Layer 3 of a small transformer language model trained on English Wikipedia (15 layers, counted from 0, width 96).
Take only the direct path to the model's output, skipping the later layers: a vector added to the residual stream pushes a token's score in proportion to its dot product with that token's output vector.

Output vectors of the tokens that the questions are about. A number n stands for n times 0.015.
" /": -3 0 -11 9 -4 9 11 -30 39 2 26 4 10 -9 -56 55 6 25 23 -16 4 -12 -9 -1 -7 39 -25 -2 4 -5 -14 32 -18 -17 -12 -2 12 -22 -13 41 31 20 -40 -17 2 3 -5 28 24 -14 14 -26 -5 -1 -3 8 -10 49 0 -44 -14 -13 -7 8 -2 -20 14 13 -5 11 -24 37 6 -5 -2 -4 17 -1 1 20 -29 -6 -19 -24 -8 10 -11 7 14 -5 -6 2 -10 12 -11 -22
"o.": 8 34 21 -4 33 -4 26 23 3 16 -18 24 -24 -9 48 11 -26 -48 -4 -7 -59 -12 1 -26 10 45 39 -28 -31 12 38 0 0 10 -13 -7 -45 63 -21 -78 25 -8 6 52 -24 -19 -25 57 -67 0 -34 10 21 8 -22 -24 12 11 40 34 8 9 25 15 -10 15 23 -16 -49 -15 33 -60 -26 -49 1 30 -40 17 24 3 -12 36 23 15 -9 -26 -14 29 -3 22 -38 12 -56 -17 11 34
"or": 36 3 -15 -21 -18 3 18 -27 -29 16 -17 -12 22 14 -18 -23 3 -17 19 -17 -11 -14 22 -21 4 -29 25 -5 19 -11 55 -6 3 -17 3 2 45 35 -6 -49 20 -51 0 4 29 10 1 -3 -4 1 3 -14 44 -5 17 4 6 23 -18 -10 2 3 -15 22 -9 1 16 26 3 -17 -37 7 23 8 -4 9 15 45 27 45 15 -28 -38 37 9 -11 -22 -36 -39 37 -15 -35 -15 -12 -2 -31
"th": 7 35 56 -3 -11 11 0 14 -2 -3 5 -8 -10 -36 9 -12 -3 -11 18 12 28 -2 12 -21 0 -46 41 6 -22 47 -24 22 -8 74 -47 6 8 -31 -12 -22 -42 -34 9 38 -17 11 -17 0 -24 0 6 1 -13 -32 -6 1 -9 33 -9 -23 -38 -35 0 5 41 -45 -2 6 14 -27 7 -3 -5 -48 2 -31 37 23 -21 16 20 -13 -26 -1 16 -26 42 40 35 13 8 1 39 27 -17 -3
"ography": 28 -1 4 -7 50 -6 27 23 0 55 18 0 -22 16 15 67 -25 18 -6 -17 -2 -5 -44 -22 4 32 28 -2 -23 25 7 38 -3 3 4 -13 36 55 -47 -76 -6 21 66 50 -45 7 -25 -54 46 55 -49 -48 -30 -25 -48 -29 8 -23 -63 -10 28 -35 5 32 -12 33 -4 -73 -16 -13 -5 41 -75 18 6 59 -5 -19 34 -20 12 10 14 -36 -1 21 -1 38 32 -3 -5 -10 -50 -24 -13 4
" |": 1 10 -22 12 -18 28 20 -27 6 -4 -5 -2 17 -31 12 -23 18 5 22 16 9 2 6 12 -24 3 -23 5 39 -34 -45 30 -25 -23 22 16 32 -1 3 12 -19 -15 -2 -10 -6 -25 -6 15 -33 -12 12 1 -28 37 19 62 38 -2 14 -8 -10 -19 -7 15 -9 0 -2 8 31 -6 -44 -22 16 33 -3 -14 16 -15 -7 -1 -39 -11 4 -15 -1 7 14 24 -6 -16 -23 7 1 -27 30 7
"и": -19 10 -9 0 31 0 -9 34 6 -3 -16 -8 4 -17 -19 49 -30 23 -16 -29 12 12 -36 24 30 18 -17 8 -13 -13 18 17 -12 3 -31 -31 11 -2 -28 -28 26 12 -8 -3 -8 1 -35 -16 16 10 5 7 26 11 -5 0 -19 -4 -13 28 -6 12 10 29 9 -17 -9 -5 9 -13 -5 -18 3 2 4 -2 33 -35 -24 -12 -5 28 4 -11 14 -19 4 19 17 14 -14 36 -24 27 -6 -4
"verage": -24 -47 37 32 -11 -48 8 -10 4 -29 34 59 -9 54 -24 23 -26 13 -9 -15 -25 -31 -17 -2 44 -33 44 42 -44 43 -12 -56 -26 -10 -29 -5 -22 -23 -29 29 -34 -22 7 64 -24 13 -65 -12 21 -43 13 -36 44 35 -15 -5 -16 -12 19 -22 33 -9 33 52 -20 66 -19 -15 -12 -20 64 27 -10 -47 6 -12 12 -48 26 -39 15 -16 -25 -46 -10 -31 -2 60 -2 -2 74 53 -7 54 15 43
"ain": -40 -24 45 3 25 -13 -17 12 -35 11 9 57 54 -10 -16 -11 -38 -59 12 -8 21 -8 6 -38 -11 18 20 4 -6 7 33 19 13 -22 -15 -3 -22 40 -3 -18 -20 -9 -12 0 20 -22 63 43 -29 26 26 -27 8 -23 -46 0 21 -13 -16 -2 52 -16 13 26 0 21 -6 4 -19 -24 20 2 -50 -4 -3 29 -15 29 10 -8 -24 -17 -3 36 -8 33 -17 4 -20 6 -22 10 -58 3 22 12
" December": -30 15 22 13 3 7 1 2 38 6 -19 0 -22 9 1 14 6 7 0 -46 1 2 19 46 7 9 21 5 -13 10 -20 4 -11 14 2 -16 -11 -5 10 -10 34 -10 18 -5 -55 10 18 -7 -10 27 -30 6 0 11 -25 -23 -20 18 27 20 10 -25 19 0 11 -8 -24 -38 2 40 9 -16 -14 -26 11 -7 26 -57 -2 15 12 -6 -48 -33 8 -1 25 -4 16 4 19 -1 11 29 -39 -14
" chart": 17 -15 23 33 -46 -10 -19 22 57 44 49 20 19 -41 -12 79 -20 -3 -66 11 -48 6 -21 37 -9 2 27 35 -28 7 -12 -22 -13 19 5 -23 12 17 -60 -30 18 -79 36 34 -39 45 -48 29 39 38 -27 -19 -7 11 -26 -26 -22 -22 -2 2 15 -15 2 -2 22 62 15 -69 -16 -18 55 -15 -36 -39 5 13 -2 1 10 -25 5 11 29 -25 -38 34 30 15 -12 14 -30 16 12 12 -5 -10
"ie": 22 -1 19 3 5 -19 -4 -8 -7 7 26 18 22 -43 1 -2 -38 -20 14 12 -11 10 -1 3 0 32 44 9 -1 32 30 -24 29 19 41 6 -19 -6 17 -64 6 23 15 0 20 -26 -7 -11 17 0 33 -18 -29 -14 21 26 19 1 -13 26 4 12 10 17 6 -34 22 23 -43 1 11 -17 -8 16 -1 -5 -15 11 -23 -4 -14 -10 25 15 -25 15 -33 -28 -7 -20 -7 -10 -54 4 -46 -30
"cient": -14 -12 51 12 17 -29 -25 10 5 20 64 -28 -11 -45 30 18 -33 18 -11 7 26 68 -62 -34 17 -16 10 7 -19 45 34 -3 -25 17 -30 -19 -1 40 -35 -6 10 43 13 46 -6 49 -21 2 -15 9 -20 -11 -4 -13 -45 -16 -19 11 -56 36 9 -4 14 29 30 22 11 -8 -11 47 23 -10 29 -50 2 6 31 -1 -38 -36 26 5 -16 -1 -57 -57 -42 56 27 -22 38 -19 19 -37 -33 -32
"g": 8 36 -28 -22 3 27 12 -43 -5 -33 -7 37 -21 -12 -10 -23 -28 -6 6 -12 5 -11 1 -50 -16 1 31 33 -18 35 13 20 -6 14 -35 5 -1 26 33 74 -8 41 -11 35 48 9 -7 40 -22 -14 18 13 -14 -37 11 35 -13 -16 -3 27 -11 21 -1 -1 -10 -61 -36 2 11 8 14 -13 31 3 1 -1 -16 -15 -18 31 2 -18 1 27 -57 -44 -16 25 8 19 -7 8 -5 -4 -12 -29
"H": -5 6 34 29 -5 2 6 -6 6 25 4 5 13 -24 8 -9 -14 5 -7 29 -1 -32 35 4 17 -7 -31 23 -27 6 23 -4 2 3 -11 5 -12 -5 -27 27 10 12 -12 10 23 -21 -9 16 -8 -37 -5 23 -8 -1 -13 -18 -29 -52 -13 -11 4 35 8 16 -34 15 4 17 -27 -9 45 23 -22 1 2 -31 -5 12 -1 -18 9 -18 -18 9 16 18 -16 -10 -6 -37 -1 13 54 14 -14 6
"ician": 30 -12 27 11 1 -27 2 34 12 19 30 6 -48 70 32 64 -58 8 37 -17 8 17 -38 -17 -8 20 0 22 -40 -6 48 13 -1 -19 3 -12 15 37 -50 -28 28 -9 -25 -32 29 -37 -31 -14 -21 23 -29 -73 -35 -69 -2 46 -10 -4 -13 12 35 -3 14 49 72 -19 -59 4 -45 2 43 31 -48 7 6 34 -13 -6 -3 -26 -3 58 24 -25 -42 6 -36 73 56 -5 26 -39 -29 -11 -36 -15
"rug": -15 -2 -9 23 -6 -31 29 -43 -8 48 4 23 30 3 -6 1 -35 -25 -5 7 -5 28 1 -20 29 -6 26 -5 -26 6 16 -17 -26 -16 5 -6 3 4 -24 -22 53 33 -21 -13 -1 -23 9 26 -14 -12 11 -49 23 -56 -39 -6 14 -11 -37 2 -20 16 -4 49 4 -17 -8 -5 3 11 -7 -11 -27 8 3 -18 80 -20 10 44 12 21 54 -16 21 -25 22 -11 15 30 -21 16 15 19 -24 -33
" him": -13 -31 -16 6 57 -41 16 2 25 52 -40 16 -3 34 37 28 -22 -18 -29 -18 7 -14 -24 -8 32 57 33 41 -9 -19 -23 5 -32 -38 11 -28 -31 6 0 -19 -18 14 -10 73 28 8 12 -17 29 29 16 22 4 -28 -9 4 3 -41 20 48 -1 -37 3 -5 40 31 -28 -7 -53 19 46 -9 -14 -65 0 -10 -4 37 -1 24 -26 19 1 -9 -35 -39 -6 -25 -23 7 10 -7 12 -27 -6 5
"s.": 61 -23 12 -9 -25 -1 13 17 -26 19 -4 40 -25 0 43 12 -46 12 5 -36 -1 57 27 14 11 -12 30 41 7 -40 -4 17 -20 -28 -43 -3 -19 -14 -44 -35 26 7 35 2 23 53 35 32 -23 -53 24 44 6 -18 -9 21 -2 17 35 9 -11 -10 1 -17 22 3 -10 -29 12 -20 -18 -9 -34 -51 -2 -29 -15 53 -32 13 -18 7 47 -25 -16 -5 -15 -12 -16 22 -17 -14 -14 -35 15 35
"e,": 2 22 -38 -13 -26 -9 -34 61 -60 -39 -19 -13 22 0 42 15 -13 -37 -12 21 -6 56 -4 14 -17 20 26 -16 -13 27 -1 2 45 -12 27 3 -13 58 12 -5 -32 -7 45 36 -4 -37 8 20 -27 9 -6 15 -7 -9 6 -5 -4 41 -17 9 -13 12 -18 7 -56 28 26 8 -36 -18 -18 20 19 -35 -3 22 5 3 -22 -5 8 47 -15 -12 -39 -39 36 6 -5 34 -21 9 -17 13 -40 -1
"ar": 18 -8 -15 -15 -4 2 9 -36 7 -30 -8 3 -11 27 -53 -20 -20 6 36 10 -11 19 14 3 -2 -10 45 -41 5 21 25 25 13 -3 1 5 12 -32 -25 -12 11 -1 0 57 -11 -37 -9 1 -36 -5 55 20 36 -17 27 -7 21 -16 15 -44 33 14 -8 17 13 13 9 -17 20 1 -9 6 -8 17 -7 -2 -7 22 -24 19 23 -25 -59 -9 5 34 -3 -35 -16 25 5 -11 1 -15 -21 -3
"urther": -70 -43 -28 23 42 -56 30 17 14 22 -19 32 26 48 47 9 -53 31 -47 3 6 52 4 3 45 -19 59 11 -28 25 14 -30 -6 -45 -10 -11 -1 41 -22 10 18 -12 -8 23 -35 27 -9 -24 3 41 -39 23 3 -27 -54 -39 -51 -18 -32 18 14 -11 28 40 -8 23 -50 -18 -12 20 -6 28 25 -41 7 -25 22 -25 49 -4 19 7 -51 -24 -12 -26 -21 1 6 28 54 49 -40 3 -3 20
"ilt": -17 -33 -7 11 20 -37 -26 13 24 33 -9 32 26 -13 -2 -12 -41 -1 -29 -39 -9 4 11 42 13 24 49 30 -4 7 28 -47 -43 54 10 -8 -40 28 -36 -15 -16 1 17 36 31 0 -8 -22 -16 41 -16 21 16 -25 -23 -54 -41 57 -28 -21 47 -17 4 47 15 -27 27 -3 -64 9 1 34 -29 18 7 37 -5 -21 -13 -24 15 -29 17 -22 -31 -9 -76 39 -13 -5 44 4 38 33 9 3
"rap": -15 42 -16 25 13 -46 -5 -9 -16 42 48 45 11 45 -9 -4 5 -19 10 7 -24 -9 -17 -46 10 -23 37 11 -20 5 29 4 -19 46 -19 -8 -54 1 -70 -31 11 20 46 52 28 -4 -41 -18 9 -13 -34 -33 -15 -34 17 24 -19 -5 -29 37 43 -9 6 42 0 -28 -27 -72 -70 -3 -7 17 -10 -29 2 30 48 7 26 25 -53 -2 -7 10 -10 -64 35 20 5 0 6 34 22 7 11 37
" =": 15 18 -4 -7 -39 29 6 -33 41 24 11 -29 35 13 -27 39 -25 -44 -43 5 -31 6 8 1 24 -9 -20 -27 -2 -13 14 12 18 -36 2 -3 -27 -2 -36 5 -42 3 20 -3 -21 1 3 32 -56 29 -20 -7 -19 41 -26 23 -6 -3 42 -24 10 4 -4 11 30 51 -31 31 21 1 16 -6 10 35 -4 -72 25 -20 15 -18 -52 53 38 52 47 -82 -10 19 16 -19 -10 -38 -25 47 22 2
"acing": -43 -37 18 31 -8 -9 -8 5 4 9 35 27 -15 30 31 -6 -35 -41 -59 17 10 57 -25 -34 -3 30 4 27 -48 4 -3 -37 -49 -34 -33 -6 23 48 -35 1 9 -2 -10 -2 5 -13 -9 15 36 -15 -27 -19 33 -53 11 13 -3 -10 59 -3 -14 -12 9 25 18 20 -30 20 10 46 -10 28 20 -3 2 -7 41 16 43 22 -18 -46 -18 -21 -1 26 0 24 5 -12 19 -19 -53 3 -4 12
"us,": 11 3 -11 0 17 -16 -5 51 -26 4 32 -27 5 -11 18 50 -24 -12 -2 -31 -11 69 -27 -48 3 -1 93 -21 -21 -9 18 -7 -5 -24 -25 -3 -7 43 -56 -25 -25 -25 24 -13 -13 6 0 -9 -5 19 -17 0 29 1 -12 -12 -13 60 10 50 -29 -24 6 21 -5 -2 5 6 -62 62 -14 -20 20 -17 0 -9 13 -17 -11 21 51 30 -23 6 -21 0 5 -23 13 32 22 -13 -22 -34 11 6
" no": -46 -7 -15 7 -4 -33 1 9 -37 -1 -21 11 10 8 -8 57 4 -3 -27 1 -11 -30 -26 27 -11 22 10 4 -2 21 31 -19 8 -42 -13 -3 4 -5 20 -1 -4 -8 -17 49 3 1 3 -5 25 -10 24 -8 -10 30 2 -5 -8 6 19 8 12 -11 -6 -5 7 26 1 -25 -19 -24 30 -7 16 -20 5 7 -6 2 33 -19 -47 -36 16 0 -5 1 -14 6 1 10 27 19 9 14 1 19
"'s": 2 -13 -4 -15 -8 -24 11 39 22 -15 12 -16 -3 7 -6 32 -27 10 3 -22 27 -17 19 -3 -26 9 -32 24 -4 3 -58 4 19 18 23 14 -53 -6 -19 -22 10 22 -15 -16 20 5 17 0 -26 -2 -9 -16 -5 30 21 -20 13 4 -1 10 -6 9 -9 -7 -4 21 23 -13 21 -6 25 2 -2 8 -9 10 -16 6 -12 -35 12 -16 -21 3 -4 -1 5 -17 24 53 -12 43 -13 14 -29 10
" with": -1 20 10 -10 -12 -32 18 3 18 -9 -1 27 -52 3 -2 36 -7 17 7 35 -17 -15 -11 9 6 25 17 13 6 -19 -30 9 2 -14 29 -4 22 16 14 9 -46 22 5 -4 -2 -12 -10 -10 11 -20 -26 -28 -13 -11 10 -5 10 18 0 -20 13 -13 -4 -22 -4 5 -1 -4 -2 -19 36 -25 16 10 -8 16 -21 5 -18 12 5 -22 2 -8 16 19 -3 -24 -1 28 -34 -7 -5 10 33 10

Each question shows what one neuron of this layer's MLP adds at an activation of 1. A number n stands for n times 0.0056.

n369: 10 14 -2 -9 -37 25 20 0 28 -12 12 -34 10 -46 -39 -11 -15 -15 6 4 9 12 33 -34 -8 6 18 -24 -17 21 -34 -19 23 36 0 37 21 -27 3 -1 24 -11 3 -33 14 25 -42 30 -5 9 47 8 14 13 -1 21 11 -27 -13 0 -9 -29 1 2 -12 9 5 -22 13 -6 -3 41 -12 -20 -11 -13 -5 10 4 -22 3 -44 -13 -7 13 9 8 -10 42 -3 -16 -39 17 34 16 30
Which of these tokens does it push up most? "th"

n157: 3 -3 -10 -1 4 6 4 -12 1 -2 4 -8 -2 -3 8 -1 8 -3 2 -1 10 2 5 -3 -2 6 1 -2 3 -3 -4 -3 5 1 4 0 2 -1 -3 -5 8 1 -4 -3 -3 -4 8 3 1 1 0 2 8 1 2 3 0 -8 -3 -5 9 -4 -2 -10 -7 -7 -2 1 -4 5 10 -7 -1 5 -4 9 -3 7 -2 -2 -6 -6 3 -1 1 1 7 -3 -12 -4 -1 2 -6 -5 7 9
Which of these tokens does it push up most? " |"

n220: 0 30 4 -35 14 25 -28 -39 -15 1 -39 10 -6 27 -19 25 14 7 20 5 10 9 54 -17 4 21 4 -3 6 -20 27 -16 -27 -17 -5 -29 -5 -32 54 32 -34 -14 -29 9 -5 8 15 3 -40 29 44 25 3 14 23 17 27 -12 29 -12 -15 -32 -57 13 9 -5 26 -4 25 -11 9 16 -1 -25 -8 17 -32 -27 20 -9 -18 4 -37 -11 16 -4 -11 -13 -15 14 -47 -2 -3 11 -42 31
Pushed down most: "cient"

n115: -17 38 -24 -7 -17 -21 37 -20 -19 19 -16 3 11 5 -2 -51 25 8 7 -19 -23 27 17 -17 -6 -19 18 8 9 -4 -18 27 51 -43 30 -11 -15 -10 -2 6 34 -5 -48 -26 -14 -11 16 18 -14 9 14 -7 -8 -1 -33 -18 8 -7 18 -7 4 10 -22 -22 3 -19 29 16 -19 -7 22 -14 -24 6 22 3 36 -24 11 11 39 -11 7 22 14 -18 4 -3 38 12 -9 -4 -5 -23 13 3
Which of these tokens does it push up most? "rug"

n201: 2 -6 -1 0 -2 4 2 5 -2 -4 -1 -8 1 -6 -5 5 0 11 14 -1 10 -3 -6 -2 -1 7 -3 -7 -4 2 -4 -1 0 0 0 0 4 -5 3 0 -6 -4 -8 0 -11 -5 -3 10 2 7 1 6 4 4 -2 2 3 -2 14 4 -5 -5 0 0 0 -3 7 3 4 -6 -1 9 8 2 -3 1 1 1 -6 7 1 -4 -2 -1 2 5 -5 2 0 -5 -4 3 -1 3 -2 -9
Which of these tokens does it push up most? " /"

n190: -5 8 -14 10 -12 -7 -9 26 -3 5 -16 -7 -17 38 -7 9 25 -2 14 -4 4 11 -1 -27 2 6 -3 2 -20 25 14 36 -6 -23 12 12 -5 5 3 19 -6 -3 12 3 22 -33 16 -4 -33 0 21 -33 -20 11 -28 9 1 8 5 -30 9 31 -1 9 3 -2 7 0 16 -1 -14 4 -7 9 -16 5 -12 20 0 -20 -21 2 8 -6 -35 9 -12 -18 9 -9 -3 27 -24 -14 2 15
Pushed down most: " chart"

n21: -2 -33 13 42 -7 23 -43 -3 30 6 -15 21 9 -9 -11 -18 -50 16 25 -1 3 34 56 -1 -18 7 -2 -27 -22 18 9 -10 -13 -34 -19 -1 20 32 -7 -17 13 -42 -16 36 -1 -42 15 9 -9 26 -7 21 5 -13 -4 -65 4 8 6 29 6 -16 3 36 12 -39 3 -20 10 -9 -11 -3 25 12 27 1 21 20 -1 11 24 -37 15 -8 9 9 19 -18 -34 27 -7 14 13 -9 0 -9
Pushed down most: " ="

n45: 1 -13 -36 -28 -22 9 14 32 -21 -1 -18 6 9 -17 -7 -5 -17 9 6 4 36 3 -11 -18 -1 28 8 -37 -48 -16 -21 3 -36 14 -7 -50 -4 10 8 -1 -31 14 -23 9 2 -16 9 36 15 -20 -11 6 41 40 -27 -3 -18 -9 0 60 -5 19 5 56 61 -40 -21 15 -13 -34 -6 7 -10 5 21 1 30 -18 -35 -10 38 0 2 -13 8 -32 39 19 13 -8 -29 47 4 -19 11 18
Pushed down most: "or"

n144: -4 8 -8 -5 2 -3 -9 11 -3 -11 -1 -3 6 2 15 -7 -10 -9 7 -11 -7 -3 2 7 4 8 -4 4 2 -15 -10 11 -6 0 -8 -1 13 11 -1 -6 1 -3 2 8 9 -14 -5 18 -1 7 5 5 6 0 12 -6 11 -8 -3 -12 -11 -3 6 4 -8 -9 12 -5 2 -6 -13 0 14 -5 7 8 3 -5 -19 5 10 1 0 -10 12 2 7 0 1 8 -14 -4 7 2 -1 -15
Which of these tokens does it push up most? "e,"

n295: -11 0 -1 22 -3 19 16 25 7 19 -17 2 27 -23 2 -11 3 -14 17 -6 18 22 66 17 -28 -29 4 -28 13 -10 -35 14 36 -13 11 -6 -6 22 -18 -9 5 -7 13 0 -30 1 11 22 18 -5 14 1 -2 2 13 8 -18 9 -8 3 -15 6 -4 1 -23 -16 22 21 -5 4 -20 0 -10 7 16 -5 -3 -11 4 -24 17 23 -7 -24 11 -3 -20 -10 13 1 -17 8 -36 1 -9 -22
Which of these tokens does it push up most? "e,"

n346: -5 10 15 -6 24 -16 -19 -19 -6 16 -19 8 10 22 -38 9 -60 -4 -12 -8 13 34 12 -5 0 -27 -5 -10 -8 5 0 -23 19 -27 18 -25 9 6 22 -4 7 -9 8 -12 -8 7 41 -5 -10 38 -3 24 22 17 12 -3 -9 -22 -31 -10 29 36 -19 -36 14 6 -1 -1 -48 5 -12 -16 20 9 -18 -6 -28 -16 -26 33 -3 -21 -14 -9 42 -20 36 15 -12 38 17 -28 12 0 -24 40
Which two tokens does it push up most, strongest first? "urther", "ar"

n68: 28 -23 -32 -26 -41 -3 24 6 28 21 -18 10 22 8 -30 25 16 -15 -37 -24 3 -11 12 -50 -27 -28 4 -24 34 4 -22 1 13 47 -28 22 37 16 -1 -24 23 7 5 22 -22 20 3 10 12 -21 3 -52 13 36 22 2 -4 23 44 8 -6 8 -4 25 -31 14 -13 30 0 21 14 9 -8 6 -17 -4 28 10 3 8 -3 11 2 7 -11 -11 -12 -38 -4 11 -42 -7 21 -4 -12 -20
Which two tokens does it push up most, strongest first? "or", " ="

n14: -7 10 -1 -10 3 1 7 -15 22 4 -2 -4 -3 6 16 -9 6 12 3 -36 -1 -4 13 22 11 14 -2 -4 -12 -11 -8 -11 -10 1 3 -28 -2 -2 0 -8 5 -9 -16 -11 -15 6 14 -3 6 16 -20 15 -8 5 9 -6 2 -1 1 22 4 -20 16 -12 -21 0 3 0 22 12 -6 8 1 -12 14 -6 3 -4 27 -1 12 -18 3 26 -9 -12 9 2 2 12 -13 -14 41 4 -10 -4
Which of these tokens does it push up most? " December"

n326: 18 -16 19 11 19 16 34 -52 -23 -10 -13 -13 -14 26 1 10 -43 -7 2 21 -12 -3 12 25 16 35 -4 -23 30 3 -26 38 -9 13 -31 -30 10 10 -17 16 -5 14 32 4 -27 -11 -28 28 1 4 -42 -9 -37 2 33 19 -3 11 -4 -20 -20 -4 7 -37 3 -22 -23 -17 10 2 25 -5 -22 -3 43 37 -10 -20 -13 19 12 3 20 17 -13 18 -7 27 -2 8 -23 47 -6 16 -13 -11
Pushed down most: "or"

n217: 33 30 10 -17 -6 -16 2 8 -3 -19 31 -27 -4 13 77 59 -10 -5 -35 3 -4 11 -1 -18 -25 -63 -34 3 4 32 -42 -36 22 11 2 -14 10 8 -15 -15 -1 -18 43 11 -71 18 -7 -8 14 22 -18 -22 -5 44 11 2 16 -15 1 25 40 -1 -14 -17 7 7 -24 8 -3 -22 9 7 -28 0 -9 13 -4 31 -32 20 -18 -4 5 -35 -15 58 10 -16 -19 10 17 22 -5 7 -5 -8
Which two tokens does it push up most, strongest first? " chart", "ography"

n186: -17 -28 8 0 7 20 -8 8 10 -24 7 18 -12 -8 3 7 24 9 12 -10 -49 12 12 1 34 -5 11 -43 17 15 -2 21 23 16 16 -16 29 -25 7 15 -37 6 -35 6 2 8 -14 -37 18 -17 17 10 40 -1 4 22 -16 1 -8 34 -6 3 -19 -25 3 15 -45 -16 -26 -3 -10 -27 -26 15 16 31 21 36 -47 -11 -12 -21 10 15 -20 -31 -15 35 26 -23 -5 7 6 -11 13 -12
Which two tokens does it push up most, strongest first? "cient", "g"

n114: 25 -21 -2 2 16 7 2 22 -27 5 11 6 12 6 -12 9 12 -21 7 -7 -16 3 11 -13 2 -5 10 -13 1 5 -8 -2 1 1 15 3 -12 5 3 0 -19 15 -6 8 -6 -24 9 4 -25 -2 1 15 -6 -1 0 10 -18 3 -6 -6 2 21 2 4 -2 10 10 2 -2 -8 -13 -5 6 -5 1 -8 -2 -5 6 17 9 -4 -5 6 -6 -1 -3 -4 -18 -8 16 1 4 9 -1 46
Which of these tokens does it push up most? "e,"

n211: 27 -8 31 14 -1 1 -13 -25 14 5 -28 -33 -13 63 18 14 24 14 -17 -40 -27 -9 17 -2 16 -6 1 3 -7 17 7 -20 29 -4 -3 16 -20 5 7 22 0 33 -37 -40 4 1 28 -1 2 -25 15 6 -2 18 -35 27 13 12 15 38 -2 -38 16 -50 15 11 35 7 -27 21 -36 14 3 2 -9 19 -22 -10 -19 -3 -6 -7 16 -33 34 -12 -3 -2 6 6 3 6 3 16 -50 -20
Which of these tokens does it push up most? " December"

n246: -24 29 -10 -8 -16 -19 26 10 32 -52 -8 -2 24 12 5 1 -26 5 7 27 -13 -20 63 5 -1 -19 -28 8 -1 26 19 5 31 -12 15 15 -14 -20 22 16 -14 6 3 -32 2 34 0 -22 -39 8 10 -45 2 -10 -1 61 12 -16 5 -7 49 -13 0 -17 -39 46 22 -20 4 -11 -31 -30 -50 -44 6 -27 7 9 29 -29 22 8 17 4 -64 27 32 -21 9 17 -28 62 -3 7 19 5
Which of these tokens does it push up most? "'s"

n90: -6 4 -3 -5 -3 5 -1 1 6 5 3 -8 -4 3 2 0 3 1 4 3 3 1 8 -10 -2 4 -4 3 2 0 -3 3 0 5 -9 4 7 2 -5 -2 4 -2 2 -5 0 2 0 6 2 6 2 0 -4 8 3 5 -3 -2 3 2 -5 2 -2 5 2 -6 9 0 -2 -3 -4 6 3 1 -2 -4 0 -3 2 -5 -3 -2 3 -5 -7 3 2 -1 1 -3 3 -2 1 -2 0 5
Which two tokens does it push up most, strongest first? " |", " /"

n131: -1 5 3 -4 0 -3 -5 5 3 -2 -5 -2 10 -13 -15 -6 -4 7 4 -2 7 -3 7 5 -3 -7 10 -3 -4 -3 5 -9 12 1 2 10 -6 -1 -17 5 11 5 -11 0 0 -17 10 1 10 -10 4 1 8 -7 10 -9 4 4 12 -8 4 -1 -3 14 -7 8 6 14 -1 0 13 -4 3 0 -8 -5 -2 -2 0 4 6 0 8 -2 2 -3 -2 15 -7 11 2 -4 -3 -3 -6 12
Pushed down most: "ography"

n152: -2 18 -28 -13 6 -9 18 25 -11 14 23 0 44 -15 -11 3 -3 16 -25 33 32 40 3 27 1 2 -25 -37 -5 -44 22 0 4 -28 -20 -4 -5 -9 10 31 -36 -4 -34 1 -28 -22 19 -5 -2 -4 14 -12 -8 46 -8 -3 -13 -2 19 8 -22 1 35 -11 -2 18 -18 18 22 -18 -26 19 16 -2 5 -17 -8 -11 -13 11 -18 21 35 26 -5 20 0 -20 -17 -25 -24 -19 8 2 -3 9
Which two tokens does it push up most, strongest first? " =", " |"

n207: 1 14 24 -30 -36 15 25 -26 3 -15 -9 2 -8 -14 40 -12 7 -25 -17 5 -1 8 22 20 -10 -9 -1 7 -27 -18 11 23 20 8 -14 -23 12 -6 18 27 1 -12 14 1 12 38 5 41 4 -2 2 -41 5 15 -4 15 -9 12 22 -6 -1 -24 -22 3 -44 16 -5 -38 -22 25 5 -9 2 36 -18 4 -42 -18 3 12 0 31 2 27 -9 -60 2 28 15 -24 33 -23 -19 25 4 -9
Pushed down most: "ar"

n259: -19 26 -2 -15 -10 3 14 14 -6 -23 27 -5 13 42 -32 -5 -9 15 -16 -1 -2 19 -23 -42 2 4 -8 -24 -4 -16 12 16 29 -5 1 -10 8 2 2 -30 -3 11 14 9 -19 -22 -17 36 -29 5 28 -13 -28 51 5 0 1 12 30 -6 -6 12 -29 28 15 35 29 -1 8 -9 -13 1 14 -11 -6 -8 11 -59 14 -2 -15 -5 -2 34 -14 -1 16 -15 -17 23 5 -22 -20 -25 -3 10
Which of these tokens does it push up most? " ="

n35: 7 -2 4 5 3 3 8 -8 0 -7 -4 -4 -4 4 8 -4 -2 0 4 1 4 -6 7 1 11 -2 -6 0 -11 -2 -6 1 0 -3 -2 3 9 -3 -2 0 -3 2 3 -4 -9 6 -2 -2 -7 -1 -1 3 0 8 0 6 0 -1 10 -7 1 -3 1 -6 -8 9 6 2 -3 6 4 3 2 -5 0 0 7 -5 8 3 3 0 -6 1 9 -5 6 3 -10 -6 3 5 11 -1 -10 2
Which of these tokens does it push up most? "verage"

n282: 12 -13 21 -2 25 -6 -17 -13 -7 39 -6 12 8 1 -14 -13 19 -10 -1 12 23 -44 7 -39 20 -83 -3 10 14 -5 31 3 8 6 -19 8 0 -25 -8 -1 1 -3 -5 23 2 -24 4 -17 -1 -2 -9 -26 3 -43 37 41 24 -21 -31 -13 10 28 -14 -19 -16 11 -43 5 -54 8 -11 36 -21 -11 1 28 20 -3 -22 19 15 -14 7 36 16 52 -16 18 16 6 9 0 21 -5 -27 8
Which of these tokens does it push up most? "rap"

n156: -22 50 33 -2 -12 6 6 -28 10 4 -19 1 -15 -5 8 10 5 9 -22 -10 20 32 2 12 17 -22 -1 -14 -12 35 -18 -6 -6 0 32 -13 -5 -24 -15 -14 61 -6 19 29 62 -5 29 11 -14 -9 35 -30 -21 -34 -14 -54 6 -4 66 -22 -6 -19 4 11 13 -12 3 12 16 -2 18 -1 -8 -4 11 1 -16 45 -24 -59 16 8 19 -12 -25 13 -28 -3 -34 -33 -16 21 17 9 -28 -23
Pushed down most: "us,"

n51: 21 -8 12 -44 16 2 -8 37 -1 -15 -1 -65 -40 9 -24 19 14 23 -13 -20 -12 -33 2 -30 -10 2 -38 6 24 -28 -51 -22 16 9 2 61 -20 -8 -28 -6 20 24 -3 -8 41 -15 54 -4 53 1 55 -13 -36 2 -18 31 -1 -21 16 0 29 2 -25 4 -45 -9 60 12 -46 17 13 1 -10 8 -43 2 5 18 -1 -51 5 22 45 41 54 6 -1 -39 9 23 -24 -16 14 22 6 5
Pushed down most: "urther"